Layer 5 of a small transformer language model trained on English Wikipedia (8 layers, counted from 0, width 128).
A neuron's activation on a vector x is GELU(weights . x + bias), where the dot is the dot product.

Input weights of the MLP neurons that the questions are about. A number n stands for n times 0.0011.
n46 (bias -0.060): 116 -80 122 -137 229 15 200 -35 -12 13 -175 -127 -70 -48 -52 236 -55 -37 -233 87 -234 71 -33 27 203 84 75 -324 0 42 48 -79 -22 -4 -77 -70 66 -67 42 -41 -57 -109 -4 48 -48 -96 45 36 115 31 -119 106 -56 -76 56 -71 192 -4 102 -89 -227 49 -217 -48 -144 131 7 102 -221 -151 46 -68 -74 -49 -22 -144 113 -174 4 81 -59 -186 131 15 95 -199 -105 90 92 52 -179 66 153 79 -160 233 -120 -107 90 -43 11 48 -43 142 67 57 -11 -26 198 -116 62 60 268 327 -11 -31 -11 -376 206 -237 -107 40 46 -110 -73 181 216 -40
n162 (bias -0.074): -15 8 -12 36 15 288 -159 59 0 52 -229 -328 73 -31 50 -31 -194 -53 -12 90 103 -70 142 4 223 -49 43 145 -115 157 54 63 -194 -247 -124 198 53 78 148 -128 -99 120 -24 -81 -124 -63 208 -26 296 -25 -29 -95 8 -139 62 218 -127 -35 -8 151 -166 -24 59 31 110 204 114 227 47 -67 48 27 -15 -282 98 -51 8 -152 116 56 -42 -158 262 -168 -87 69 -109 35 147 -369 -51 -148 -70 35 46 -292 50 48 -222 -56 -39 30 100 127 93 42 -293 -216 -89 125 -4 -50 238 -42 160 -81 130 51 93 -115 74 -19 -99 -31 -48 -48 -28 134
n182 (bias -0.041): 20 -55 -93 -64 86 69 -139 -55 -142 -131 245 4 -86 145 157 196 -151 16 180 274 123 66 226 102 144 -20 -79 139 -9 -135 74 33 136 159 -283 -155 87 13 -226 -220 -17 -27 -255 -136 216 -17 -63 -57 194 -74 80 -20 -50 153 -58 25 66 -17 114 103 74 8 51 -225 -118 142 190 -63 -220 59 13 38 -78 -96 68 -23 -327 -420 64 73 54 -4 12 -303 17 267 -223 75 64 133 -110 16 -269 67 -95 12 -54 59 37 175 63 277 60 119 -182 206 128 231 12 125 122 83 247 79 4 52 -93 -217 108 -25 -229 -94 -55 139 34 28 -120 74
n195 (bias -0.032): 154 47 -198 37 230 -243 -109 40 68 -227 40 78 -19 65 101 26 -51 58 -36 38 -67 -183 -94 -87 137 -3 -210 223 -87 -93 62 -142 50 -202 -41 13 -184 125 -61 -69 130 -138 -160 153 147 -77 -13 -10 62 113 -17 48 191 80 185 79 45 36 -3 -165 -33 10 16 -65 -27 142 38 142 -148 -103 -91 115 173 3 105 -61 53 -172 -117 125 7 192 81 -32 -7 87 -116 7 -97 178 -57 -19 49 -39 56 10 -157 -128 -13 13 -197 68 63 -255 16 41 -42 -13 13 -37 -13 0 124 42 26 54 43 -63 -141 -13 109 -218 57 10 -161 6 -27 226
n222 (bias -0.090): 126 -293 -142 -128 -163 -114 -70 53 67 -109 31 207 81 259 176 -39 -55 -182 -218 34 -80 -39 150 -146 -45 -182 100 -124 -96 70 270 -65 75 -42 188 -77 -190 130 338 13 44 183 -95 216 264 -66 263 -109 82 77 111 -42 -30 -4 396 -191 26 -35 -66 33 9 -44 103 -9 63 13 97 -118 -252 -35 -103 -35 -301 -310 -130 81 -201 -98 113 -130 -185 -52 -144 9 97 -227 -205 -82 354 -83 141 25 -86 100 251 -47 95 -33 347 -158 159 89 -17 111 -78 133 -177 145 -56 -265 -131 -87 106 155 -44 14 79 -26 -17 35 12 -30 40 -83 84 -214 94 -128
n296 (bias -0.068): 77 24 -48 -48 111 125 -22 -33 16 -73 87 97 -73 139 235 -27 -233 8 51 -86 155 112 -31 191 89 -27 128 50 -189 -201 -42 -168 -284 61 4 -293 0 132 195 -128 75 120 -133 4 27 67 102 151 0 -188 -54 -30 97 -147 247 121 108 -182 -161 -236 15 -256 -37 -126 -75 36 -106 47 -70 -43 -132 187 -42 -67 64 -73 24 120 -105 -176 -12 -120 52 -187 83 46 127 -31 -16 17 99 -311 77 218 85 108 -62 -67 -136 -112 -107 84 -209 -195 128 21 -116 -75 276 206 216 -4 29 35 -192 -77 -59 -149 -117 210 -140 106 20 138 -238 -107 96 -149
n324 (bias -0.069): 157 0 -58 148 -98 -11 25 -169 -16 -181 -50 -72 184 102 -42 111 276 -112 42 74 133 -53 169 66 -16 45 362 187 -28 -220 -245 0 18 123 -31 -11 -282 -111 51 15 124 -4 -210 -30 4 -109 108 133 132 36 -109 -82 214 163 -181 -11 4 239 -58 -4 -125 8 -195 19 -153 -110 11 -65 -236 -138 -63 -103 91 27 77 25 -246 137 -29 106 -53 15 -65 176 -39 101 17 -11 -12 203 54 149 68 141 -65 207 114 4 -23 -84 -4 -15 -80 -8 -30 69 -91 177 65 126 -26 255 162 -223 -107 36 -213 -119 -69 307 -101 15 -101 31 -156 -87 181 -214
n353 (bias -0.086): 80 87 -229 125 -130 -132 -52 -8 22 -368 -180 38 238 -131 109 -21 12 120 -289 377 9 147 -71 0 -137 239 -97 -25 -188 266 25 -21 24 186 -305 75 -75 -76 139 30 69 -8 -281 202 156 -13 -158 -144 193 201 167 -161 -314 -69 -168 -114 109 -4 -184 -64 80 -189 -88 -329 -8 61 206 -77 -152 -184 144 -72 -59 -64 193 176 -137 -79 29 140 -97 126 16 -121 17 -184 8 -55 30 86 155 -91 80 30 -42 -167 -76 0 -110 -109 -21 -17 138 4 156 168 227 85 123 61 83 -296 176 67 -166 26 -39 -119 81 -43 -24 -46 -143 77 48 88 -87 42
n367 (bias -0.109): -73 -59 51 -75 42 -11 118 51 -289 3 -79 -104 -76 -127 173 -89 53 -136 90 296 -8 -89 -34 -4 211 -42 101 236 123 122 -69 -23 -56 68 12 -80 24 23 -8 -85 12 0 125 69 70 -40 55 53 115 199 -16 -23 -74 -16 -4 -74 73 -62 149 11 -23 137 44 46 -32 -12 -140 -27 62 250 -52 179 4 -109 -26 51 -168 -152 -149 144 -85 -193 -143 -80 67 -122 102 23 138 273 4 53 -35 -35 -185 -84 240 -288 -159 -241 63 -201 134 -63 23 -101 -73 -286 -23 141 -163 58 358 293 -121 -165 288 -109 -74 -158 70 -182 155 -157 -178 -176 -20 95
n368 (bias -0.041): -79 -63 -51 -101 11 454 -47 159 -12 -51 101 -217 -83 209 140 -245 -150 -86 0 -33 -102 53 -26 -27 20 -11 -138 -214 -303 -39 200 12 158 4 -98 -139 -223 -27 -122 11 136 97 151 72 27 156 66 -48 129 4 228 0 -92 -171 167 65 117 0 120 -4 -205 174 65 -256 -140 24 -37 135 65 96 -59 92 -84 31 -122 -42 208 -225 -81 -264 -258 -156 25 -34 -179 34 -132 153 -105 196 -16 120 76 -31 15 -23 -80 40 -8 -4 -120 -11 -51 -8 84 -52 133 -158 -27 103 138 153 68 243 -146 143 136 54 207 -16 -73 -146 121 4 43 11 -67 -162
n369 (bias -0.065): 62 75 -11 30 29 124 -121 -182 23 65 218 -43 122 -102 152 -4 7 -61 77 190 -86 73 -137 156 -4 -57 160 -158 139 15 119 -62 -140 -14 -90 71 121 -62 -105 29 -93 112 125 -80 58 30 -125 60 83 -78 50 135 -117 230 -242 55 54 51 -199 200 137 -81 14 183 -120 45 28 -26 -29 -55 60 62 -224 -29 53 48 -51 94 316 109 -127 -33 -14 97 -240 137 20 47 -93 128 -178 153 -54 237 11 -231 -124 87 -98 -185 -55 -82 -157 0 -36 -184 -105 -11 40 102 -7 -196 172 -112 -59 -19 -196 44 -179 223 -104 -285 75 30 -89 128 203 72
n394 (bias -0.072): 78 -4 262 152 -137 -44 145 -23 -158 -22 -49 -352 -14 142 65 -111 -10 -14 -87 -23 53 62 86 106 152 -163 0 126 -70 -158 178 234 -87 -64 -154 41 -155 139 -7 97 194 52 0 -48 3 32 249 -3 -96 61 -63 37 3 -78 -31 90 34 66 134 -122 -28 120 -115 -92 146 0 186 189 3 -70 43 7 162 -84 -44 194 -49 -111 -84 11 127 331 56 -10 -190 65 9 -3 -71 -118 11 51 155 -42 -131 -24 -184 -129 -90 -199 21 -88 -40 135 -217 -9 -103 -112 -101 -191 -139 -45 65 -179 -122 90 -11 122 73 216 -3 -31 139 95 46 -69 100 14
n402 (bias -0.101): -80 122 -110 122 70 51 7 -46 46 -84 -30 -48 -4 219 -4 34 -117 69 -37 -83 263 -126 85 -46 113 -153 -242 40 -75 98 -7 -30 -90 22 -142 62 -74 -105 119 223 -151 0 -108 -4 134 -266 -275 58 221 3 226 120 -194 15 144 56 232 -93 11 201 -181 98 -120 235 -78 -154 94 94 30 -79 -12 -49 -37 221 -126 90 143 -85 -79 -8 37 63 21 150 -129 -107 -176 123 -186 -64 -26 80 130 -205 -82 379 60 -160 45 -54 -189 -47 -7 46 11 -17 -30 158 -157 166 44 -126 14 4 11 -62 -42 127 -67 -152 -276 66 164 143 -175 35 15 7
n433 (bias -0.073): -7 90 -93 -295 -69 117 -351 103 -91 102 41 -262 72 -84 0 48 111 4 -173 -138 37 22 7 101 31 -53 47 54 -139 -141 188 -221 228 197 151 7 103 0 112 11 -48 120 -30 58 168 0 4 188 69 252 -23 -79 59 -71 -14 -15 -87 73 185 -3 131 89 -28 -76 -63 117 149 -70 -88 -85 124 62 -91 -88 -248 88 -26 121 -60 151 40 -233 118 -65 156 105 163 33 179 43 -119 -157 65 -29 91 43 -150 -70 -234 -140 -41 -215 -49 -288 120 76 -51 -133 77 121 36 252 -76 84 -4 -110 19 11 -172 -123 38 -111 30 -122 -11 31 136 54
n434 (bias -0.063): 43 69 -141 -32 -56 48 -111 -230 84 -295 187 56 -3 -120 -11 -89 38 -42 14 72 130 -42 203 303 -70 -17 -7 -66 41 -11 21 -14 -71 17 -40 170 -15 128 -87 0 47 -202 -110 -4 -67 36 -107 117 53 -49 53 73 -32 -7 70 -110 171 49 118 201 60 -186 -104 -143 -13 -33 124 11 81 -253 -36 -117 -81 18 -140 -202 -18 22 164 -255 119 -232 -10 70 43 -56 135 -113 58 30 68 -114 -53 -53 74 21 49 -13 202 254 54 -14 91 264 0 -10 -25 4 120 -176 166 46 100 123 -43 180 -147 36 -120 25 -97 -169 261 29 -282 -40 -37 181
n437 (bias -0.092): 90 -19 297 26 -84 0 95 -132 -72 96 -52 -4 -91 -33 -44 26 32 18 167 -167 15 -55 255 64 -246 -118 -140 -101 -19 -30 -69 241 -180 86 -186 202 23 -159 215 44 101 -59 -31 -164 4 -8 30 7 233 -51 -247 43 136 262 -190 74 226 15 -93 195 102 -190 -52 -246 87 -49 -158 48 -129 7 -136 74 33 -30 228 157 -108 49 -71 -121 44 11 -84 -43 123 51 -40 -139 68 94 149 -75 77 4 106 -11 7 -91 -99 -127 -37 -87 60 -75 -231 133 55 -156 66 -76 -180 81 52 48 -85 -34 183 -133 -158 38 241 18 132 115 83 -206 -57 174
n442 (bias -0.121): 83 95 -17 -52 -117 198 -89 88 -66 72 -30 -29 112 -38 -84 -76 108 -488 -72 -57 199 76 58 -22 -97 -136 -59 304 -4 -94 192 34 -187 66 -48 195 -233 42 -74 -21 262 28 220 176 25 -65 -141 -90 -67 -32 -247 132 8 -73 -8 17 -38 89 -69 -72 193 159 12 87 8 61 -45 273 139 239 74 0 -130 -247 -12 -148 60 70 -82 26 46 0 104 -200 17 63 169 -236 91 -113 56 273 71 93 51 -100 106 -157 -258 20 -133 -244 146 -177 -130 95 17 -77 76 -184 145 84 -215 59 9 9 138 -26 8 142 -128 -343 251 -235 -311 -285 -9 -79
n443 (bias -0.061): 108 -144 -147 -64 121 -133 -70 42 77 3 135 -298 102 -147 95 -33 -47 -170 -11 -11 -106 18 -44 -8 159 -11 15 106 -102 -52 -99 197 -188 18 183 -25 85 -33 -46 -74 56 35 254 232 41 -219 -109 47 -103 -21 -146 -11 -7 264 88 -11 -106 41 26 -39 15 -229 144 4 -3 -73 -47 280 -233 97 53 7 -48 -41 36 65 -37 -160 -107 103 -103 -184 137 157 -38 -29 155 -229 155 0 410 221 59 204 -144 11 -196 14 107 110 139 -127 -333 -34 7 167 -18 -198 -15 4 -14 -74 -105 -51 -67 50 23 71 -182 60 28 43 -34 -52 117 -67 111 40
n467 (bias -0.007): 227 -177 205 0 82 202 -10 -42 18 31 218 -59 -157 -21 45 180 -44 112 122 -64 -32 7 127 152 94 -61 52 54 -22 158 -130 -70 -86 81 89 10 -58 246 -199 -245 -46 -26 -14 96 97 -67 -70 71 -17 13 7 54 -52 4 -69 -177 44 -69 -186 13 17 70 -23 102 -44 -71 -74 112 -10 80 -93 -111 -7 -77 97 91 80 -125 -50 160 -185 52 105 -123 -32 85 -289 86 71 332 18 -71 21 -87 196 44 -207 46 35 -70 -155 31 70 39 7 243 -110 108 -93 79 44 -200 150 261 -191 -86 -4 -49 163 148 -43 -135 -113 49 117 49 43 102
n482 (bias -0.059): -55 -8 -100 -136 -31 -8 -127 -22 -142 176 171 137 101 262 311 -4 -31 184 130 -148 100 66 50 52 57 -96 126 93 75 -242 109 276 72 -58 -222 -135 -147 59 -225 -39 88 -29 -159 324 70 -184 28 15 -78 -70 -192 157 8 -4 144 0 -209 184 24 63 -27 -16 89 108 18 -162 -80 -63 8 198 -154 12 -175 -142 243 47 -178 -32 68 -101 -253 -269 0 -77 48 217 86 98 36 -100 -72 42 55 90 -363 50 -94 -101 51 23 40 -12 -41 217 4 96 -70 123 -12 -57 69 121 181 27 16 90 -60 -142 -149 -120 298 -27 185 -32 52 -197 -8 -62
n495 (bias -0.049): 170 -122 -28 98 -84 162 33 -66 220 -21 -27 19 -171 19 -122 -112 159 -102 128 183 158 115 114 -39 -36 -102 232 -27 90 35 -34 4 100 45 171 -76 -68 224 -4 -12 -325 -166 -60 161 -112 24 -66 -169 61 209 103 143 -135 275 0 -27 -172 89 -66 -190 165 78 289 133 -7 -64 -94 -12 -150 164 -68 132 61 -19 101 -47 -280 -131 -74 91 -42 31 -135 -76 -125 61 60 -46 -110 197 114 -192 115 -4 88 -73 -220 -151 12 -118 -231 -98 -137 -59 50 -101 84 -226 -50 188 124 -227 7 127 -163 184 -78 -299 85 94 22 49 4 -74 170 -84 -139 19

Each question shows a token from some text and the vector x that enters the MLP there. A number n stands for n times 0.013.

"ain": -40 134 -3 35 -44 -105 235 50 -213 -66 -131 4 83 -4 44 -76 -3 -54 44 -58 -42 10 -70 -32 30 -7 -20 49 -36 25 -107 57 -166 107 41 58 -47 -23 37 1 16 266 -84 18 -143 -35 73 123 -68 -56 4 35 138 -60 -21 -57 147 60 164 -141 -9 -79 100 234 227 -12 -138 -11 81 -90 -109 -178 26 23 -110 -110 -42 21 49 15 66 59 -52 54 -1 -80 -98 23 52 11 -84 39 -80 29 21 -25 -59 150 81 129 -130 140 -35 -48 -14 8 78 -47 -30 -13 37 97 -97 46 -106 142 -43 -48 -37 -47 73 -21 -53 3 -24 39 78 -91
Which two neurons fire most, strongest first? n324, n394

"the ": -188 94 6 -3 -45 -66 62 173 -14 94 -56 -16 26 -42 -19 -3 -122 36 8 149 -11 -41 -55 -2 -75 -14 -113 -12 2 62 14 81 216 -33 -146 99 -50 -61 -133 -30 72 71 -100 92 -63 14 -11 187 18 -41 8 85 47 -22 -44 -24 -22 -16 21 -60 18 -26 40 -48 145 96 -18 80 9 55 25 -82 10 -44 -4 -134 -22 15 77 59 -6 29 -32 -10 9 -135 -365 -86 53 -36 -69 -145 -5 85 21 -11 -52 7 117 54 -14 52 156 -78 28 64 118 59 -16 -76 124 -18 -49 46 -49 22 -125 -15 28 47 56 -59 -33 92 64 78 -20 -73
Which two neurons fire most, strongest first? n353, n182

"can": -72 33 -23 -42 16 -11 106 67 14 73 -5 -36 62 69 18 -63 -3 -10 -62 -18 39 -137 -145 -32 -44 50 -93 53 -85 36 -112 0 26 79 42 5 12 37 40 -166 -23 18 -40 -68 -45 76 69 127 -101 -80 -80 52 173 3 1 21 -40 -46 29 -153 4 22 159 78 271 44 -131 97 148 63 158 -89 60 -84 -153 -38 42 72 71 76 47 44 -39 260 23 -15 -133 -23 -34 -59 18 -103 -158 -46 -60 -109 -42 9 24 15 16 130 70 -180 100 -119 50 -54 -15 -251 121 -12 25 -5 -94 -33 -79 36 -17 8 107 130 111 9 -106 120 -104 -56
The neuron with the highest activation: n195

"an ": -88 22 28 55 -27 -81 61 140 -89 103 -77 -38 27 -58 -45 79 -81 31 -32 81 55 112 41 23 -59 56 -68 122 46 94 -30 77 121 -57 -27 -22 -53 83 -155 -4 -8 -1 53 127 -38 20 -41 125 -123 -178 -98 115 -29 -85 -53 -25 75 -120 65 0 -2 -58 91 4 202 94 -34 26 116 88 -8 -59 123 28 -83 -81 -77 14 41 168 -41 112 61 -35 62 28 -208 -271 25 23 -119 -154 -32 79 52 12 -3 -141 34 154 21 21 120 -22 49 45 -68 -23 -25 -162 7 -48 -112 -14 -70 -51 -37 6 45 35 -57 9 80 73 -81 97 -41 -112
Which two neurons fire most, strongest first? n442, n467

"received ": -26 146 -85 2 27 53 37 9 -111 48 12 -14 -72 33 31 -32 -120 30 -29 27 -45 10 44 -26 -2 96 93 64 -127 146 1 48 239 10 -56 -21 80 56 -37 18 84 52 -36 23 19 -8 -57 41 -32 -50 -43 47 88 -3 42 95 -38 -160 -43 -49 34 -99 58 62 162 79 -141 66 75 -12 -63 -129 58 40 -161 2 99 12 27 236 -123 45 45 -41 -54 -78 -304 -228 -17 76 -57 -19 -49 6 44 -106 -120 30 127 123 31 57 -1 -60 -9 -51 74 -65 48 -117 14 106 -107 52 -63 9 -58 -33 -6 -72 40 128 1 112 -57 -13 -56 -27
The neuron with the highest activation: n195

"s": -128 25 -53 56 -41 -61 103 116 -152 146 -89 -8 -143 55 -35 -94 29 -9 -1 -98 100 -26 25 -47 -75 63 -35 64 -15 73 130 88 15 -7 -161 -40 22 -31 -14 7 31 12 -14 33 -55 161 151 216 -76 -263 -80 15 81 -56 -130 44 8 -128 16 -29 81 -75 180 28 145 1 -202 73 -41 121 -56 -127 -18 -74 -59 31 -48 -4 23 82 90 124 -28 50 -46 -99 -162 -55 81 44 -20 -179 -42 80 62 26 94 31 70 4 -26 -31 56 -47 30 -128 94 24 37 74 29 14 54 -70 -50 -13 94 -93 -36 -45 106 63 -59 56 -63 61 -40 -4
The three highest activations, in order: n437, n296, n367

"th ": -81 91 -31 70 -10 -101 93 -24 -103 57 -98 39 52 -78 -134 -92 -24 23 64 18 -56 -116 -35 -16 -83 -42 -2 -206 -9 83 104 108 222 -7 -7 158 81 15 -27 -35 -39 230 -76 52 -171 20 -2 204 -9 -197 -51 101 -7 -21 -137 -82 50 -122 54 -98 82 38 46 -37 207 -25 71 -14 164 -24 -28 -70 -18 -39 -153 -23 2 7 118 4 -80 8 -5 63 -56 -45 -220 -46 -28 15 -12 -4 48 90 20 -33 -31 175 22 89 56 -101 29 -64 94 57 -36 8 11 -6 118 29 -9 101 39 81 -106 -101 -21 -23 83 163 -44 -53 -44 15 60 -27
The three highest activations, in order: n46, n434, n369

"u": 66 -149 93 17 -86 -9 120 2 -43 4 -111 53 36 71 -44 -147 60 116 55 -19 93 -81 -54 -22 44 23 -33 87 -19 -15 30 -48 30 78 14 -67 -12 12 -22 42 12 163 -152 22 -87 115 4 177 -43 -198 53 43 105 -11 90 -47 151 -40 193 -87 11 -92 147 68 216 64 -63 44 86 -44 35 -159 -52 -103 -17 -87 -55 -34 -38 75 14 -19 -117 -44 24 -173 -61 119 61 -20 -88 1 -43 29 31 -121 28 42 222 12 -120 107 -15 -33 85 -195 -8 -96 -105 -74 41 -91 -81 -137 -102 110 56 -62 -34 54 129 35 13 72 -84 132 8 -160
Which neuron fires most, and how strongly? n222, at about 2.5

", ": -149 -41 -101 26 8 -32 26 97 -89 197 -74 55 -19 74 -73 98 -95 79 -37 85 49 -74 66 -15 16 -11 -132 -17 -21 -73 -53 75 -30 36 -54 29 118 25 -33 55 -23 138 -10 4 -29 -74 -75 105 -80 -202 -66 31 218 -43 -59 17 -125 -83 68 39 11 -73 17 21 173 106 -2 -28 59 -16 0 -121 117 45 -78 -6 97 126 78 101 -126 0 -116 89 59 -1 -332 19 -25 7 -116 -8 25 -24 -1 21 -88 144 109 170 59 -59 -6 -28 57 -12 -7 31 -27 -114 5 21 -45 70 71 -68 -104 -93 53 56 79 10 -124 22 67 40 -5 -109
The neuron with the highest activation: n482

"t": -135 39 -28 -3 -7 -43 110 54 -82 117 -77 -1 -26 -32 -6 -92 -4 -39 20 -94 66 -24 71 -20 18 85 -6 50 -33 64 21 27 75 16 -7 -78 63 -70 22 22 5 115 113 107 19 -15 41 278 -60 -203 -105 45 50 -40 -145 -18 55 -37 7 -95 141 27 169 14 229 -43 -95 -7 141 -44 -14 -107 87 -151 -112 -6 17 -5 -70 103 29 83 -37 44 52 -152 -150 -88 65 -76 -21 -174 -44 -88 24 -5 -3 29 45 99 -50 16 181 -31 1 -200 79 -10 36 -112 125 94 -62 -43 -37 -49 -183 45 -41 39 -6 -36 -15 153 -142 110 -2 107
The three highest activations, in order: n442, n434, n394

"ar": -207 -89 -33 39 -77 -55 122 40 -72 43 -122 -116 -53 67 -5 14 -2 115 -6 -34 10 -88 36 -5 41 35 -142 -68 -135 -18 35 -28 134 39 33 -4 -23 -49 -17 55 133 68 -78 -145 -141 -22 -58 90 -200 -16 -33 -4 120 25 15 5 -49 -142 85 69 105 -26 86 64 134 192 -188 -103 60 -60 6 37 21 -74 -122 -128 -51 72 164 77 -22 107 -13 115 102 48 -5 -70 14 -4 -48 -100 -126 -57 5 -124 -73 -1 153 -95 111 -83 64 -78 -69 -187 104 -1 13 60 78 90 -19 32 -110 -41 153 10 32 45 151 115 49 55 127 15 37 121
The three highest activations, in order: n437, n433, n394

"ari": -326 -19 -50 86 134 -113 110 82 48 84 -32 -37 -1 -5 -67 42 62 76 22 31 58 36 -39 -92 -57 42 -109 -70 -128 -65 -120 -66 119 117 76 -92 45 -70 -29 -34 66 7 -46 31 -113 54 -63 32 -46 -22 61 50 138 76 -142 -14 -70 -80 80 0 142 -60 92 124 222 69 -21 66 -30 -28 137 -53 -46 4 -238 -34 -110 -121 47 -3 40 122 -86 108 -15 -10 18 -14 79 135 -39 -22 -163 26 -48 -97 -86 99 187 -63 106 24 -11 -75 -108 -201 66 -16 -101 4 11 11 -139 59 -66 -175 5 1 93 13 70 62 103 57 139 98 -57 -1
The three highest activations, in order: n495, n443, n182

"chang": -183 18 -8 37 -19 -124 194 196 -112 62 -66 56 -24 -23 -50 -35 53 183 18 -60 115 -26 -159 84 -75 24 10 -109 -36 120 19 0 -97 75 49 20 -55 52 -74 97 42 129 -49 -23 -86 -41 -33 80 -127 132 -107 159 36 42 78 -2 -229 -52 139 -120 34 -59 36 -49 134 -95 -173 57 45 79 -115 -86 -52 6 -153 90 -20 29 41 141 29 25 -45 12 -58 -87 -94 23 111 -8 124 32 -127 -24 -6 -101 -106 144 34 55 -101 63 147 94 -3 -135 -2 3 24 112 -23 134 -105 39 -68 -34 -1 -79 -47 -7 32 41 -77 68 -73 39 13 -31
Which neuron fires most, and how strongly? n482, at about 0.19

"of ": -82 56 -55 -16 70 75 95 180 -99 123 7 -32 -30 -36 -41 -18 -87 55 48 132 -21 5 -18 -18 -49 34 -7 26 -14 11 -44 75 201 -28 -34 -20 -28 -32 -80 -48 40 17 -32 44 -18 -55 15 81 -23 -44 11 83 147 56 44 -2 -16 -63 -21 -50 33 -88 37 -8 89 22 -72 99 25 -9 6 -41 -11 -20 -58 -45 31 -79 11 94 -88 68 41 76 -45 -61 -451 -81 54 32 -111 -129 -1 53 22 70 -98 -12 116 17 -58 28 0 -43 -65 43 118 -104 21 -2 73 47 -30 34 -46 19 -33 -69 -19 133 70 40 3 123 18 7 -93 -46
The neuron with the highest activation: n467

"o ": -132 145 16 -12 39 -105 38 102 -33 275 -93 40 -50 31 -128 36 -31 150 -97 -41 2 -50 41 -75 29 37 -132 -36 92 -67 -152 -19 99 8 46 -7 -17 95 -81 -5 -25 190 -114 -13 -131 67 4 115 64 -210 109 72 157 -79 -90 -62 -119 -97 99 -24 65 -36 77 97 125 -51 -43 58 -9 -124 51 -15 194 18 -164 -91 122 18 -43 96 -32 -50 -94 -76 69 -137 -143 -28 -85 57 0 64 73 93 -33 5 -9 58 81 60 75 -3 85 -18 -104 -216 60 70 7 17 -71 -18 -31 -75 63 27 -48 -47 45 11 -9 65 -55 79 88 41 -94 -44
The neuron with the highest activation: n402

"we": -159 17 -90 -28 9 -29 62 193 -47 164 73 20 71 -30 -51 -119 -8 3 -33 -28 4 -93 86 -87 145 -76 -45 -15 0 51 -2 -34 77 -66 -28 51 36 16 -34 -64 -6 112 107 91 -116 2 -62 190 -175 -10 -43 87 142 -23 -127 -23 -33 -68 85 -90 88 -83 144 86 153 53 -180 49 246 99 67 -90 -41 -66 -89 28 0 -9 -23 5 16 94 40 84 29 -135 -49 -80 56 35 -20 -14 -149 107 64 -126 -38 -13 17 -10 -18 -8 125 -88 72 -197 147 -63 -53 -203 -68 26 -32 118 -84 -130 100 -131 -75 43 34 64 59 34 -90 60 -18 23
Which two neurons fire most, strongest first? n442, n367

"\"": -162 57 -22 -56 -14 5 -50 198 -231 183 10 109 -51 -52 -27 -73 -133 82 -107 145 43 -96 -55 51 4 -11 39 4 -42 -46 -52 -15 124 7 -48 -69 30 -141 -50 5 -11 70 -60 -49 7 -45 -16 178 -10 -37 -58 100 69 89 -148 15 48 -73 23 -133 -14 32 -32 20 172 -14 -14 117 -34 -16 89 -132 71 -28 1 13 9 -91 106 132 10 116 -25 86 -32 17 -273 -120 46 -19 -58 -81 77 89 -39 23 56 -23 62 122 34 120 85 -29 -57 -26 95 -127 -66 -23 -6 -20 -15 -34 -45 83 -16 23 0 17 -14 80 62 107 82 50 -102 -9
Which neuron fires most, and how strongly? n182, at about 2.6

"vid": -120 128 -102 0 11 -30 208 106 -19 79 -128 114 20 1 29 -148 -155 23 2 -23 113 -182 -57 17 -41 99 79 75 -31 109 -29 3 165 -84 56 66 34 64 -52 -61 40 96 -80 -13 -60 64 67 74 -180 41 -39 57 60 102 -17 44 -105 -51 109 -211 144 -1 162 50 187 -33 -167 -64 86 82 -36 -178 33 -16 -122 -52 58 -66 83 141 22 53 -72 141 43 -100 -75 -89 -37 -10 27 14 -142 -63 -121 -18 -152 -5 18 62 -93 85 82 -46 136 -159 41 79 -31 -74 -7 -30 -18 -15 -50 -100 -26 79 -26 -72 -67 24 95 36 -31 0 32 33
Which two neurons fire most, strongest first? n195, n367

"eg": -250 -70 -17 128 18 -77 70 120 -38 -17 -155 0 48 144 -56 -83 203 89 2 -59 -18 -256 43 -68 -23 18 -26 -43 51 138 85 51 110 -28 58 -100 14 61 6 -14 80 37 -118 -11 -204 -47 -151 57 -15 -58 -138 -6 94 -20 34 -2 7 22 131 -119 226 -105 90 27 131 -47 -145 -21 -114 71 -37 -62 -15 44 -159 -67 -8 -43 220 31 50 61 -73 113 35 32 -92 -25 -4 6 -37 -43 -22 -62 20 -95 -6 55 56 -118 17 67 73 104 -64 -82 97 27 -108 122 70 -13 -65 107 33 -13 -34 -15 6 -110 110 82 -4 83 29 70 -56 -60
The neuron with the highest activation: n495

"port": -2 -44 56 -37 91 43 219 47 -66 -59 -180 85 -30 57 -55 -77 77 27 3 -79 -53 47 -217 -87 -111 56 -42 1 -38 18 -87 27 -52 118 19 30 -47 48 -68 37 12 144 131 63 -74 55 24 127 -8 -64 -20 105 175 83 108 -42 -28 -28 -14 -46 195 3 17 13 -1 -4 -167 63 -9 26 -88 -113 59 -85 -30 -167 -25 17 53 47 68 114 -45 16 -51 33 -11 -117 75 -4 47 31 -118 115 -153 -97 -47 215 220 104 -130 -65 -66 37 -25 -29 51 -112 59 -99 47 -12 -118 -47 -99 -23 -26 -79 8 -134 143 32 9 68 -28 148 -11 -49
Which two neurons fire most, strongest first? n443, n442

"2 ": -213 121 -64 -7 9 -41 43 8 -116 248 8 17 42 -9 -81 -109 61 38 36 42 91 -44 -52 -28 -90 86 -40 -118 -85 -37 -59 9 128 20 -50 99 69 -24 29 64 -45 111 -84 -105 -99 -7 -53 145 90 -172 -86 82 130 -73 -50 -31 66 -81 30 -78 126 -88 67 43 227 81 -60 110 106 -100 1 15 -92 21 -109 -36 96 158 146 -61 -98 136 -34 162 15 -122 -250 -72 -11 -10 1 55 25 12 -42 -66 -96 132 62 -23 58 -56 25 -115 12 -135 -32 -76 21 -13 128 -94 11 5 71 41 -58 -16 10 -25 28 93 66 11 12 3 -47 39
Which neuron fires most, and how strongly? n369, at about 1.5

": ": -122 -16 19 18 46 -34 -22 142 -112 220 -52 20 44 -2 12 -46 -58 133 64 155 59 -63 -83 -12 -9 0 34 -35 -62 -32 -68 89 127 -12 -49 -89 76 -79 -10 -42 -29 -39 -12 38 -55 -109 -74 126 -51 -63 11 77 78 -12 -50 3 -9 -62 -42 -85 73 -136 52 150 141 93 -91 134 135 -34 -6 -102 -11 -6 -106 -83 14 3 72 30 -32 63 -45 70 111 -82 -404 -45 36 -5 -49 -13 -120 45 6 -4 -76 -13 49 64 33 23 10 57 -10 -11 52 12 26 31 94 2 -75 2 23 28 -123 -35 33 92 40 80 -22 64 -63 77 -76 -7
The three highest activations, in order: n182, n467, n482